Layer 9 of a small transformer language model trained on English Wikipedia (12 layers, counted from 0, width 128).
A neuron's activation on a vector x is GELU(gate . x) times (in . x), where the dot is the dot product.

Input weights of the MLP neurons that the questions are about. A number n stands for n times 0.011.
n8 gate: 20 -11 28 -31 12 -9 23 -28 -2 -1 9 -8 18 40 15 12 -16 31 -20 -10 -22 -34 -18 15 4 -13 -23 9 -60 26 5 -15 9 -28 18 8 -20 -27 -34 -13 -30 -20 -9 4 -24 37 -39 -45 6 18 -8 -12 44 30 -18 25 49 -17 -35 -37 -33 3 23 -74 6 -14 -31 -31 -25 -17 -51 51 17 -15 -4 18 49 -9 -7 -9 -40 -32 -9 -18 28 -26 24 -11 27 12 19 -1 -1 -32 10 -33 44 3 36 -2 10 9 -60 42 2 -5 10 28 51 7 19 20 3 -4 -33 15 19 -22 -49 -21 -35 -6 -2 16 -30 -65 25 -9
n11 gate: 1 -41 14 -18 30 -17 -50 -10 -35 -7 -15 -17 15 -33 -17 -6 -22 16 -30 43 -2 0 -6 -29 -6 1 4 27 10 23 2 8 22 3 -14 -16 11 26 -15 -2 -1 15 -29 -55 -1 -28 9 49 28 7 3 -4 -11 -30 24 -50 -24 -10 4 3 25 -16 17 -15 -31 -54 5 48 21 1 -29 -10 28 -2 42 -4 -26 -13 -7 -10 1 0 11 10 -24 24 -33 12 10 -18 -42 -1 -73 8 3 -25 -19 -28 16 -50 -6 16 -3 -11 16 -64 -3 17 -20 -14 6 -16 45 19 -5 21 3 -13 -64 11 -9 45 46 24 -25 14 -83 -27
n20 gate: -30 33 -14 5 11 -14 -4 -8 -1 -44 -43 26 -4 25 19 -5 -23 -55 -30 -45 -40 0 -20 0 -5 12 -33 0 -46 -2 25 -30 3 33 4 31 -17 -15 -24 -20 26 27 -8 -1 43 -35 5 -25 1 15 9 -29 68 13 -21 -24 40 44 -11 -44 70 7 22 -25 14 -36 -24 21 9 5 16 10 70 -10 -2 20 -14 17 -9 -24 -43 -26 -48 11 -28 7 -19 -32 -32 3 -5 -6 20 -64 0 -7 22 30 42 15 3 -33 -5 3 -68 29 -4 0 -20 2 -21 7 -4 13 25 -2 40 12 -10 -22 16 3 -23 -1 40 -17 61 -2
n27 gate: -16 -23 12 -47 7 -4 -32 35 3 26 -28 -2 17 -21 2 -34 70 6 -9 -47 -31 1 -10 -25 4 -48 -5 -12 -5 13 12 -1 45 -5 -1 18 28 35 -23 -30 22 5 -2 36 59 -57 -15 -10 32 -34 2 15 -45 0 6 15 -3 -15 -9 2 -15 42 17 38 13 35 61 -16 9 -8 -26 -11 28 10 -34 17 -1 56 -37 13 -40 21 4 -8 -34 63 44 -21 5 34 64 -13 14 40 30 2 19 -14 -3 22 7 32 -27 -21 33 31 32 25 21 10 3 8 11 23 -77 -17 -24 11 8 -2 -22 1 12 -13 -14 4 24 14
n54 gate: 6 -6 0 1 21 -32 23 8 47 2 -20 -3 38 25 -49 -13 -11 -3 23 -12 -11 -25 4 39 33 -3 -6 9 -14 0 10 21 -15 -18 -28 53 30 17 0 -5 -1 -54 2 -16 -66 44 -24 -13 -26 11 5 32 35 -12 13 0 -54 -13 -38 -10 -10 -14 -23 15 4 -36 32 29 -29 11 -2 32 -33 48 25 -56 14 -3 7 -36 -16 -55 -8 -11 29 18 5 -14 32 16 -4 -22 -39 32 -12 -38 -1 -19 11 -8 -38 26 40 -9 -11 -16 -38 -17 -2 -3 11 23 20 -13 35 30 9 14 -21 44 8 17 -30 -3 48 -34 25 -44
n100 gate: -41 29 27 -17 -34 8 11 6 47 5 -7 41 -30 -16 -15 -6 3 51 -39 42 0 -25 -40 -36 26 -48 68 -39 -1 -1 -33 -28 23 -16 4 29 35 10 -8 53 -10 32 0 -25 -16 53 -21 9 13 8 0 -10 63 8 31 -8 10 -8 -8 -17 -19 -43 14 -2 -33 29 13 21 -11 25 -55 30 27 -2 -10 19 -19 2 17 -34 48 -15 -13 16 8 14 25 13 52 8 29 30 23 13 4 15 31 30 11 37 -6 -32 -29 9 -1 -5 4 -45 -28 -26 14 -22 28 -6 2 43 -36 -22 13 -5 -11 -4 -27 30 -28 -11 26 1
n170 gate: 4 -13 25 41 -12 10 -30 -36 73 9 12 47 -23 -26 -3 -42 -10 21 -18 19 16 14 -20 -5 1 3 -22 -10 -31 -5 37 -5 52 20 40 -25 -40 -22 42 -8 -45 12 -32 -6 -6 8 -28 -2 17 6 21 -5 76 -27 -4 -20 23 -18 -19 -20 -5 17 -19 16 -6 2 12 19 -4 3 41 2 -6 37 -3 2 -26 -4 -80 6 42 -39 20 -30 -8 -21 -17 -12 4 35 -7 -32 13 48 20 21 57 -6 16 45 8 4 -1 -4 13 55 10 -19 -25 15 63 -4 8 2 21 11 19 -23 -49 23 -31 18 -17 27 -14 7 24 31
n254 gate: 0 5 -47 -12 35 -32 10 -19 6 -10 -28 -60 30 33 1 -30 -19 11 7 49 -37 13 -25 16 -39 -27 -29 34 15 -29 27 -12 -14 -27 -18 -17 14 10 -56 -22 -20 21 3 -21 10 20 6 -39 12 -29 -25 8 20 37 7 -30 21 -13 -11 75 30 49 -57 -23 -4 -18 -38 -31 -9 45 -22 8 -40 -6 37 -14 25 19 3 7 17 28 14 -18 -8 8 -18 -8 -9 9 13 -34 6 53 9 30 -21 45 1 -1 48 4 17 -27 -33 -9 -3 -23 -4 -8 -4 -9 -1 10 -1 13 29 -29 14 12 -7 12 3 -59 3 -26 19 -4
n296 gate: 7 -20 -27 -30 -35 -3 33 1 24 4 -14 37 46 -7 -23 -69 9 28 15 15 -18 -2 11 42 -35 -12 30 16 25 -13 21 22 4 -22 -28 10 37 -17 -14 23 3 1 -20 -10 24 -12 23 21 -3 41 24 -5 -30 -1 -7 -15 10 11 -2 -8 8 2 -27 -15 30 -37 -5 23 -13 -4 37 -25 20 -16 34 52 -5 37 9 63 -6 49 -27 17 -20 25 -28 0 -3 50 -22 -3 -23 10 -33 -28 -26 -14 12 -18 34 -6 16 -17 7 -58 6 17 -10 54 1 15 30 11 4 -22 -1 -23 -38 -5 8 -1 -24 14 21 -14 -31 -18
n319 gate: -27 -35 31 1 -2 -11 50 20 23 25 -1 23 0 6 -31 22 -43 7 -40 -54 -15 9 -1 21 -17 3 48 -53 52 0 -27 11 32 0 -18 -20 14 -32 -67 -59 -29 -1 -37 10 34 -35 -20 -14 -42 -31 39 37 22 -3 3 27 12 -25 3 17 17 11 19 -3 16 -15 2 29 -3 -51 0 20 -26 -18 10 -56 -4 25 8 -4 32 9 30 3 -30 -36 12 -17 -14 -4 43 -1 -25 -29 35 -32 -29 -8 -35 -10 11 28 59 60 -34 -6 9 0 -21 44 34 -38 -1 -36 -9 -78 -6 11 -9 -57 -62 14 7 -38 -54 -29 -30 -21
n8 in: 6 -28 29 -44 16 -12 22 6 -1 -5 -23 25 62 44 10 19 26 -13 -49 -41 53 -39 7 21 4 31 -3 7 48 14 -1 13 -32 32 -7 -33 45 25 -33 32 -44 -14 11 11 -19 33 -2 -41 5 91 -36 54 23 -17 -4 -59 18 -12 -6 -9 6 50 -8 -22 -21 -74 1 -26 -38 12 -31 3 1 -11 -48 -3 46 10 -23 47 -26 36 46 0 0 -57 -5 5 13 -6 -15 23 8 -10 9 15 -3 11 -14 -53 -72 -34 33 8 -62 5 21 18 25 56 14 -7 17 -41 19 -2 -36 5 -39 -35 -1 -49 -19 -68 -17 -12 27 -20
n11 in: -32 -16 -17 36 24 12 27 10 -6 62 -32 22 -8 -79 -13 -37 6 -39 -1 -10 56 -15 46 -6 9 -11 1 2 -42 20 -3 -9 11 5 12 -28 -10 -9 28 -7 -7 -14 50 -16 -18 -33 44 11 22 -5 34 4 21 0 -23 12 -18 23 -12 -16 26 -22 -13 10 1 27 11 33 -1 17 46 -16 -9 13 -23 -23 2 0 -3 12 3 -12 14 4 -1 -18 33 43 19 2 30 15 -5 -62 -32 13 28 -51 -40 13 6 10 -48 1 -13 -15 -55 62 -49 1 -4 20 -11 56 -24 -36 -56 -25 -1 22 15 4 -7 41 2 15 -11 15
n20 in: 26 -2 63 14 56 6 15 -48 38 10 -29 -11 -22 -34 1 -7 -38 33 -91 -7 -21 -88 12 -7 57 -9 -7 66 6 21 -24 -31 34 -72 -2 -20 1 -7 -28 -12 21 -1 68 -10 1 30 19 15 7 -25 14 7 26 20 -5 -75 5 2 -22 25 -23 37 18 -5 23 -30 -11 -22 44 59 -23 18 -33 -19 -29 -1 53 -29 -1 16 -32 -26 14 -30 -59 19 -21 12 32 -57 -26 -32 10 -32 -26 -16 11 35 -16 -28 -13 -4 -47 15 -17 -5 36 -9 -34 8 -15 9 16 -6 32 -1 50 62 -10 -19 19 24 20 -8 -53 -43 10 -33
n27 in: 5 -33 23 -22 -25 59 -26 24 3 4 -4 4 -27 -17 -11 -2 15 29 17 -20 -20 40 10 -4 14 -29 -48 46 -37 -16 2 1 6 11 -7 -22 -66 13 -21 -42 3 2 21 29 34 -66 14 -28 -9 39 24 65 -9 18 32 10 -53 39 -45 48 -62 15 1 17 29 -1 0 -18 6 1 -39 5 11 -5 -8 -2 25 52 -11 -42 33 18 -3 38 -58 -7 20 32 40 11 44 29 -30 1 37 60 -22 -20 5 4 37 15 9 -25 -4 -29 -1 -20 20 -6 -12 -3 -14 12 -23 -29 -27 -15 -29 -38 2 19 -57 -38 -19 -17 3 -6
n54 in: 35 -5 -18 -17 12 -58 31 -31 12 -29 4 -26 49 29 -33 22 18 -8 15 -4 -4 6 4 7 -16 -13 -3 -23 -7 -29 10 31 18 2 -14 6 47 -47 16 8 24 -28 -6 56 -19 53 35 -3 -6 33 -3 32 19 30 70 -2 -18 15 -24 26 -45 -14 -32 -50 11 -54 -2 18 -14 24 0 10 -19 30 -15 5 -7 29 9 0 28 -32 -40 -23 27 -10 14 -5 -20 22 -14 -31 -4 22 16 -49 -4 -40 25 1 8 34 29 8 8 -35 14 -35 -16 49 1 23 -11 4 -2 -22 12 -6 -37 25 48 15 -27 47 25 -8 -6 -25
n100 in: -9 14 -5 10 31 34 42 -13 -47 -3 17 -19 -2 -6 29 -71 -12 8 -13 -48 -24 -8 -1 -12 -7 48 -7 16 -28 -40 10 -30 28 -31 -59 13 -75 -30 15 27 -47 -9 2 -58 11 10 -10 -45 -15 -9 -25 -28 28 16 12 37 3 49 -36 -11 -3 -2 -17 -56 35 10 42 -8 -28 -26 16 14 7 -60 -1 1 -10 40 -2 -18 8 -41 42 24 10 -10 14 61 11 -37 10 -34 1 -2 -5 -14 -3 -18 1 4 1 -4 14 -23 42 35 -25 16 -26 28 -11 15 -27 -18 -16 53 -21 -8 -13 35 1 63 -13 3 13 -25 27 21
n170 in: 12 9 -36 24 6 -25 -5 -44 -7 6 -65 47 26 35 39 38 8 1 60 -17 6 -21 -16 -6 11 -25 33 -3 -6 -3 61 4 22 -11 -8 9 9 -20 -16 31 0 37 -22 25 15 -6 -35 -15 -35 -35 -46 75 1 18 61 -17 44 -32 18 11 -25 19 3 -7 -20 2 -16 3 -32 6 15 -45 -15 43 -37 -19 26 -11 -9 -25 -13 42 49 -31 -43 61 1 -19 10 2 -36 -27 -35 81 16 22 -11 -4 -7 1 41 44 -19 -9 65 1 22 16 -41 -1 0 -56 12 -22 -30 9 42 -25 -36 -13 13 18 -61 13 76 25 30 -18
n254 in: -37 -18 -55 -31 -15 5 3 5 1 -6 -67 8 -21 -55 7 21 6 -32 -10 37 -46 2 -45 -13 -28 -31 17 45 21 8 -35 -7 9 -19 4 -7 11 -11 6 -29 20 19 -6 14 28 16 3 -68 -1 -14 -6 32 40 -2 5 10 19 -14 -42 -13 -4 -30 -68 22 1 -28 -22 2 -42 27 -29 13 -13 -21 -36 -6 2 36 50 4 20 -12 -6 11 -7 -21 60 -34 45 13 -10 -5 9 -13 -24 -12 -19 11 9 20 55 29 28 29 -15 -16 -8 -4 -3 -26 -15 11 30 12 -1 35 -16 64 32 -5 6 28 -14 -3 3 -11 26 50
n296 in: -18 -22 5 -16 24 -38 8 -37 -25 -39 -7 -13 6 -3 -6 10 -17 -1 -24 -6 -31 3 40 10 -41 -6 0 -16 -12 19 -11 8 14 -1 -26 11 -20 3 19 49 50 -3 16 -25 13 -47 -24 -20 30 -1 9 -75 2 -44 28 -14 -28 22 5 22 -53 2 8 28 -13 -12 26 6 2 -20 2 -26 -21 40 -34 14 -2 17 -16 25 -13 -13 -24 6 42 25 10 43 6 1 0 5 -41 44 50 -26 -15 18 -12 67 -9 7 -14 9 -44 -1 5 19 48 -22 35 26 6 26 47 -16 0 -20 -17 -1 28 -37 -14 -33 19 40 -38 -35
n319 in: -20 15 17 27 -2 38 47 -13 -7 27 7 -15 -68 53 -11 36 -21 12 -67 -14 38 -2 7 -1 -7 23 46 -14 -57 -5 -3 30 -21 10 27 -19 -37 -37 17 28 -27 -7 19 -6 -38 32 -9 47 -12 18 42 0 -15 -29 45 -17 -1 -32 -49 4 0 53 -2 40 34 -8 71 14 -18 61 -19 2 -53 -13 7 24 30 -35 -38 -29 29 -15 43 -18 -9 16 14 -9 -36 -9 40 -20 -13 0 -23 64 -42 -4 -10 -50 50 -7 21 24 -7 35 3 -30 17 39 43 -36 -13 -29 7 8 -18 24 -1 -26 -42 2 -16 25 -35 19 -34 19

Each question shows a token from some text and the vector x that enters the MLP there. A number n stands for n times 0.047.

" N": -15 3 -13 8 9 -4 32 -15 -8 -14 55 -13 -5 4 -8 35 5 34 14 13 40 20 52 -28 -13 -11 -18 -52 -2 19 -9 -72 25 -10 -47 15 9 14 39 -10 -5 3 7 -4 29 -3 28 23 25 28 -24 -2 -12 6 10 -8 23 -34 -68 16 -8 1 -34 -17 20 50 -5 -10 36 -10 -22 0 27 13 -28 -20 -23 -14 16 35 33 -24 9 2 -42 25 -7 0 -8 -10 -21 21 -19 6 -22 10 2 -3 3 -15 -7 -30 23 -20 -26 8 -6 17 10 -3 25 -2 11 -21 14 1 -17 39 34 23 0 -14 10 16 2 -34 -25 19
The neuron with the highest activation: n100

" of": -11 4 -28 21 -3 -19 36 36 8 -3 -25 16 24 -12 35 27 -4 -7 54 -13 14 7 6 -7 -30 1 -5 -1 -46 37 -9 53 5 31 -44 -4 12 -14 39 -3 -7 14 -18 -3 7 25 -45 23 -18 8 11 -21 -9 -3 3 13 -10 -28 -37 28 -33 -6 -2 -48 -23 21 -46 8 -12 28 -20 -17 9 3 -4 -39 -39 2 5 -6 48 8 -20 -8 -30 10 -1 12 40 -12 -13 -1 7 19 3 36 -26 13 -20 -22 0 -41 3 27 -12 8 6 29 -5 -22 12 4 48 -28 -1 -1 -14 18 10 3 -5 -3 -7 24 -7 -14 -69 24
The two highest activations, in order: n319, n11

"ial": -3 7 -10 18 19 -12 13 18 9 -27 25 -18 43 -27 10 16 -32 2 33 10 -42 14 14 -27 -39 -14 -18 0 11 -11 7 42 8 -6 -34 -13 7 -6 35 -13 -12 12 -16 16 14 18 18 14 17 7 25 9 -9 35 -50 10 -2 -11 -64 6 -24 -18 -6 -10 -7 26 -5 -41 8 1 -22 -17 -10 -12 -11 27 -44 -14 -27 20 37 -43 -29 -11 -24 22 -3 -3 5 -22 19 -9 -16 10 -30 26 -7 -1 -43 -28 -7 -50 19 11 -22 2 -12 9 -14 -8 17 38 9 -16 -57 23 21 53 -11 20 -5 -7 9 11 7 33 9 43
The neuron with the highest activation: n254

" the": -7 -3 8 10 -10 -11 41 24 -50 5 -2 -4 0 5 23 14 -27 22 57 -17 -6 24 1 -30 -8 -12 11 -5 -12 23 20 20 15 25 -54 18 -11 -22 43 5 -25 -12 1 16 46 13 18 23 13 15 29 -30 -5 -17 7 31 14 -50 -68 21 -43 -15 -12 -27 -21 9 -23 -21 5 15 -3 -13 20 9 -11 -35 -36 2 -12 -8 29 -8 -7 -4 -46 17 -35 1 22 -3 -4 -9 -16 5 -18 6 1 -4 -42 -22 3 -34 1 -2 -37 6 1 13 -35 -19 11 12 34 -11 -6 12 -7 19 10 11 17 7 0 10 11 -9 -13 34
Which three neurons fire most, strongest first? n11, n100, n170

"ers": -5 -36 -1 10 8 -10 23 -18 8 17 -9 19 31 -13 9 23 -43 2 25 -26 -24 -18 14 2 -42 19 -15 24 -55 14 28 38 -13 37 2 25 23 9 44 19 -1 -12 -33 9 10 26 33 25 -2 33 40 19 21 6 -27 -2 12 -20 -45 0 -30 -14 -29 0 3 24 -25 -33 18 44 -65 -19 -17 -17 -57 -6 1 18 18 2 -15 18 -14 -17 -25 22 -1 27 31 -26 6 17 15 10 9 26 -2 7 -12 -19 1 -47 -15 -2 -21 24 4 36 -18 21 -7 4 9 7 -18 24 15 32 13 23 -14 13 22 -21 -10 -4 -32 23
The neuron with the highest activation: n8

" cl": -13 -24 -7 7 19 -9 46 0 -3 15 -4 -21 -23 27 1 12 -20 -1 -1 38 -13 6 28 -26 -39 -10 -2 -25 -26 3 24 6 11 21 -2 -15 -5 1 68 -18 -40 -5 -20 30 -6 28 15 28 1 5 -11 -6 10 10 -22 -22 -26 -35 -71 11 -19 -14 9 -47 -16 15 -5 -22 19 2 -1 -22 8 7 -11 -22 -28 -14 19 7 -11 -12 0 26 -66 36 7 0 1 -4 30 -11 -47 -13 -26 27 12 3 7 -19 6 -29 -2 -4 -14 39 -17 25 -1 7 30 23 15 13 5 19 -24 37 31 22 -3 -11 -29 12 -13 4 -40 -13
The neuron with the highest activation: n11

"d": 23 2 -20 3 1 9 19 49 6 -13 12 44 -11 -2 -16 8 0 69 -8 -3 1 -6 7 -7 -35 -2 38 16 -20 -11 -15 -12 22 42 -26 17 -17 -18 6 13 -2 -1 30 -8 14 30 -1 -7 4 -9 13 10 8 0 -12 7 -6 -28 -68 29 -7 -32 43 16 -31 13 13 6 30 36 2 -12 18 -17 -16 26 4 -37 24 2 14 -7 -4 -17 5 12 -38 -8 13 -27 -1 -50 -30 30 -22 28 21 -2 -43 -7 -20 -24 39 21 5 -2 18 13 3 6 0 -12 6 -23 30 48 -44 28 23 16 -4 -42 4 27 23 -4 -37 -11
The neuron with the highest activation: n100

" al": -15 15 -5 -2 37 -2 63 19 30 31 -41 -12 -5 -11 21 18 -55 -12 14 -21 -24 12 6 -21 -29 8 -9 -5 10 25 11 7 16 -11 -27 4 -14 0 24 -22 21 -22 -11 22 -4 45 -7 30 16 7 -43 9 -13 -55 -9 -2 -36 33 -45 7 -25 0 5 -29 10 18 -15 -34 46 3 -22 -11 -12 25 -13 18 37 -12 12 37 27 -20 -6 -14 -2 29 -10 -4 50 18 -20 13 14 22 1 39 36 -10 26 -28 -10 -47 -21 -29 -19 40 -10 1 14 19 1 12 25 -5 -45 10 6 11 9 4 3 -9 -26 12 26 -32 9 11
The most active neuron and its activation: n54, at about 8.2

"j": 15 7 -12 -8 -24 0 22 21 -15 -7 5 3 13 -4 17 25 9 64 26 -24 -4 -1 29 -9 -18 1 22 -16 -17 -8 21 -34 2 35 11 16 -35 -4 33 2 10 -2 16 -8 3 52 -51 19 -5 1 -19 12 5 3 -14 4 -17 -15 -80 12 -12 -29 17 23 16 20 -13 14 15 35 -2 37 -24 10 -19 -1 -31 -13 5 27 37 8 10 -7 -9 33 -9 -12 1 -15 12 -13 -42 22 -37 47 20 -4 -10 23 -28 -12 14 -13 -3 -2 37 20 -1 14 -9 -8 24 -46 63 2 -13 47 13 26 -10 -1 11 -4 10 -12 -3 -34
Which three neurons fire most, strongest first? n170, n100, n54

" and": -10 -16 -23 -11 -24 4 34 29 -1 25 -22 -6 -1 7 3 10 -5 19 72 -6 -22 -15 0 -7 -30 -35 0 -9 -10 16 20 41 8 9 -53 7 2 -25 46 4 -12 10 5 0 24 -2 -17 -1 17 13 30 -17 7 -12 6 14 3 -9 -85 19 -18 -15 -9 -38 -11 17 -21 -31 22 30 -10 -9 28 10 -8 3 -40 4 -3 22 1 -10 -3 5 -47 19 -24 19 34 -11 1 16 -1 4 -1 0 -33 14 -27 -13 0 -52 8 12 -38 10 -33 31 -8 -6 0 11 7 -17 -20 34 14 17 12 14 -13 -2 -9 17 -5 -15 -13 1
Which three neurons fire most, strongest first? n100, n254, n296

".": -8 4 9 -22 -49 4 22 -15 -20 -8 6 5 -20 35 10 52 1 45 64 -27 1 9 12 7 -33 -16 -27 -8 -2 -19 -20 14 16 38 -26 -8 -11 -11 35 9 -4 10 31 1 15 8 -3 14 5 20 17 -35 19 -22 26 4 10 -12 -55 7 -28 -26 22 -23 -10 30 -3 -25 10 25 -22 -19 15 36 -7 21 -5 51 21 -8 -5 -4 -3 -17 -47 24 -7 23 32 -6 -9 -13 13 -21 -9 30 -28 2 -28 -13 -21 -46 7 -6 -25 11 0 10 -15 -10 -15 17 18 -28 -11 27 36 26 36 11 -38 7 10 8 10 -19 -17 14
The neuron with the highest activation: n100

" k": 1 6 -16 -8 -17 -19 8 -7 -17 -18 -26 -46 -23 -11 1 35 26 19 23 -6 68 18 35 -23 -56 -2 -6 -35 -16 23 18 -33 42 -2 -27 12 -21 -37 19 -13 -31 4 -16 23 29 20 4 0 19 0 -23 1 26 21 -3 -21 1 -37 -60 22 -6 0 6 -16 16 23 -5 -19 44 23 -11 -6 24 16 -7 -56 -12 -10 27 20 -5 7 4 20 -54 14 -25 21 -1 17 -6 8 13 15 -19 42 20 -3 -10 -17 -19 -24 -15 -26 -11 -44 -1 19 -12 14 -16 2 28 -5 27 1 -18 35 11 19 11 -10 -5 8 -7 -24 -38 17
The two highest activations, in order: n11, n254

"are": -26 9 -5 -23 11 -2 21 -17 2 14 -41 0 18 -20 0 45 5 13 27 -24 -7 18 4 -14 5 35 11 -20 -36 -4 9 5 -4 45 -8 8 43 -14 13 5 11 5 -4 9 10 -8 -20 18 -16 34 36 3 14 17 -7 -14 -7 21 -18 -18 -28 -13 -26 -11 -9 27 -27 -41 -2 4 -31 -12 13 -13 -13 -10 -25 -3 1 45 17 -17 -23 22 -30 -11 -33 53 24 -43 -2 -17 -10 15 -46 14 -32 -40 -55 -71 -38 -56 -25 -8 -11 -27 15 32 -17 45 -37 -4 26 6 -18 17 -2 28 12 -16 -27 -15 -20 1 19 11 -4 19
The neuron with the highest activation: n11

"ut": -11 -15 20 -7 -21 -17 27 31 -27 15 11 19 5 -7 -27 35 -40 25 51 2 -18 24 -3 -45 28 -1 -2 -24 31 3 -23 -20 41 33 5 8 -29 -24 33 -3 44 -28 -30 4 17 -3 -47 5 18 12 -3 -17 4 -10 -24 15 1 -10 -28 -2 23 -20 16 -6 30 26 -2 -26 17 -25 -16 -23 16 -12 30 33 -18 -40 49 -24 25 -4 -68 -16 -5 14 8 37 11 -12 -2 -26 -9 58 -15 0 12 2 -26 9 -17 -13 -13 11 14 2 -18 17 -5 12 15 -15 -42 -19 10 30 2 4 29 -13 -1 -14 -11 9 -2 -19 44 -7
The most active neuron and its activation: n100, at about 13

"a": 32 15 2 15 -17 15 32 5 6 32 36 -14 -3 34 -32 32 -35 19 -12 14 -13 17 27 31 -3 -1 -3 -35 -31 25 9 28 31 7 -13 8 -8 11 19 9 -3 12 -17 13 3 2 10 -8 -16 3 -47 4 -28 42 25 -13 11 -19 -51 23 14 -3 -12 -28 -3 36 -33 -14 -27 22 -2 -17 -25 24 6 25 3 -44 7 -19 63 7 -31 -30 -5 4 -18 -1 19 5 20 -63 26 24 -23 45 -9 -2 -22 13 -42 -1 -13 -33 8 -7 30 -5 -11 -4 8 -29 -27 -40 22 -8 -12 1 25 58 0 -24 -19 -14 14 -2 -41 22
The most active neuron and its activation: n170, at about 14

"m": -14 13 -1 3 -16 -44 19 20 -27 7 8 -11 52 -8 -41 -26 3 -5 46 -28 2 44 -25 -4 -24 -8 23 -25 4 5 1 6 17 19 -9 -4 -23 12 20 -4 2 9 9 18 25 -11 4 22 -16 0 20 -18 19 7 19 19 -25 -38 -45 4 1 -4 29 -11 -18 30 -15 -36 17 -18 -35 2 27 -10 -14 17 -44 -18 7 11 -35 -15 -1 -4 -33 14 -69 15 5 -6 27 26 -14 24 -59 -8 -21 -20 -43 4 -42 -35 -1 -19 -25 -45 -10 6 -22 17 10 20 -11 12 -1 49 -2 20 7 -2 -28 -20 -25 21 -2 2 -8 25
The neuron with the highest activation: n11

"ph": 25 29 -35 11 16 1 42 44 -6 -2 -17 2 47 -4 -7 52 -12 17 37 -14 -18 44 -22 23 -32 -33 28 -21 11 -6 15 -4 7 19 -14 43 -24 -5 18 5 18 -11 -26 29 6 38 24 18 15 30 10 9 10 -2 -36 33 9 -15 -29 19 13 0 7 -2 12 -7 6 -32 24 -20 -3 -30 -7 10 -1 4 -34 34 3 -11 -5 6 -9 -13 -16 -8 -15 35 35 -16 9 23 -36 18 -44 -1 -26 -40 -52 13 -17 -7 -20 -16 12 -11 8 5 -35 19 22 -4 3 13 -1 59 -18 11 24 1 15 -15 -51 -21 -51 -12 1 0
The most active neuron and its activation: n54, at about 9.9

" a": -21 -23 6 2 22 1 65 38 -38 4 23 2 -8 -6 -22 -9 -30 -7 48 2 -18 -3 0 -22 -17 -2 6 35 -1 -1 22 7 20 15 -11 23 19 -30 51 -22 -16 -2 21 22 34 25 31 6 9 13 -20 -5 16 1 13 -7 17 -15 -61 10 -12 -19 -46 -16 -27 14 -23 -42 7 25 12 -32 -14 29 -12 -34 -42 -4 -20 15 22 4 -26 16 -21 38 9 -16 14 -4 15 5 0 6 -13 26 -1 -8 5 0 14 -55 -6 4 -57 -21 -18 23 -3 -34 -1 7 14 -27 26 -22 28 21 12 13 -16 -7 -11 -10 -4 -11 -1 18
The most active neuron and its activation: n254, at about 35

"pt": 7 -19 -13 -16 39 -28 52 52 -16 -1 44 -23 28 -15 -29 43 -17 -2 6 -1 -18 13 17 -20 4 -1 34 -13 -51 7 7 0 26 9 33 22 -37 -8 2 -37 18 7 -13 19 0 22 11 -7 -8 17 45 -6 15 26 -9 15 9 6 -42 49 -18 18 26 3 51 14 -48 -33 -7 -12 -11 -15 -14 5 -51 41 -8 23 -5 12 21 9 -16 -14 -23 11 12 24 28 -41 -7 -62 -6 24 -28 22 -15 31 -33 9 -21 -36 -1 -14 -8 5 -3 16 -41 14 -17 -1 12 22 -10 28 -27 19 13 -10 -1 -15 -19 -14 7 0 -4 -2
Which three neurons fire most, strongest first? n27, n254, n319

"est": -27 -16 -15 7 -16 -38 35 29 2 -16 2 -29 23 6 -12 13 -7 13 36 -20 -14 24 -23 -21 -20 11 -15 -4 21 -9 20 -3 23 11 23 -8 2 -11 0 7 1 3 22 48 11 20 -17 7 -21 14 18 26 16 19 11 18 -42 18 -56 25 -19 -18 12 0 7 24 -40 -68 50 -8 -3 14 29 -6 -45 10 -25 5 27 12 -31 0 -19 -2 -51 -16 -12 -22 16 -32 23 -10 -11 -11 -46 -12 -31 -11 -43 -25 -44 -23 -10 -26 -32 -17 8 30 -16 31 11 14 -7 -3 -8 10 -12 23 13 -11 -7 -41 -23 32 14 6 -14 4
The most active neuron and its activation: n27, at about 4.2

"th": 16 -22 -2 8 -20 -1 47 12 7 -18 -40 -28 -21 10 -27 46 -23 -9 11 -42 29 25 16 -9 -26 -7 -26 -34 27 8 34 -6 24 14 -12 26 -20 -4 -3 -11 -1 18 -11 34 45 14 27 18 4 44 -22 14 -4 -14 -8 44 -20 -23 -58 26 -8 7 5 5 -8 14 -14 -11 9 -6 0 -15 -12 31 -19 -31 18 36 -5 25 -22 -22 18 -26 -27 -18 15 -6 4 4 5 -10 -32 45 -25 35 5 -29 -27 -8 -27 -41 1 -33 -34 -9 9 25 -15 30 -11 -16 -23 -30 11 5 -36 20 -6 30 -19 -11 -37 -5 -3 -56 0 -9
The most active neuron and its activation: n319, at about 24

"ip": 1 21 5 7 6 -31 -10 36 40 -21 5 -10 8 30 8 49 -1 6 2 2 -8 -8 -32 8 -10 -22 14 -32 5 12 -6 -17 56 -1 10 14 -45 -6 6 27 -13 -9 -72 23 0 9 -11 16 -7 6 -18 -10 7 9 14 0 -36 -23 -50 14 -2 -12 -17 -9 -12 20 -10 -4 -10 -5 12 -28 43 12 -30 32 -24 -1 3 19 5 1 -39 5 -26 0 -39 19 37 -12 -23 -20 -21 41 -34 -13 -7 -17 -8 -6 8 19 -2 -7 21 34 1 31 -60 16 35 50 -26 -25 -26 20 16 16 3 30 6 -17 -56 -34 10 1 25 14
The neuron with the highest activation: n170

" st": -5 -16 14 31 1 -40 10 58 -17 -21 -5 -31 11 -18 -10 23 -8 -6 9 -36 22 15 36 -34 -38 11 -17 -34 12 32 10 -5 50 9 -28 2 -2 -47 33 -18 -57 -5 1 19 6 25 3 10 8 -1 -16 -25 -15 2 2 -7 3 -15 -60 3 1 23 20 -8 -10 34 5 -25 18 -9 -8 2 9 15 -15 -23 6 -7 54 35 13 -8 -16 5 -31 8 33 15 35 4 5 7 -20 -22 -19 26 7 -7 -22 -33 -50 -34 0 -7 -14 20 -22 19 -9 16 21 3 -8 17 57 23 -27 19 21 3 -1 0 -27 30 13 -12 -18 7
The neuron with the highest activation: n319

"ro": 14 -10 3 -1 -19 6 41 17 7 -24 -26 -19 12 21 9 41 -28 -22 -21 -18 -44 -14 -9 8 -29 16 -24 -26 20 18 1 46 -26 3 -7 -9 8 40 23 -20 -27 5 3 17 -1 33 2 40 -13 -6 -9 5 -17 19 -30 18 -19 -7 -58 -4 -13 17 58 -7 0 6 -45 -17 34 -31 -46 -28 -17 -4 -19 41 12 -37 -17 35 -8 6 -57 -43 18 -32 -1 -9 16 6 -2 -25 3 -5 16 -7 -11 12 -3 -17 -38 -44 -31 6 -14 29 -1 -2 -1 8 -5 24 7 -42 -26 -9 36 33 16 -15 3 1 -35 -6 12 -8 -9 0
The neuron with the highest activation: n8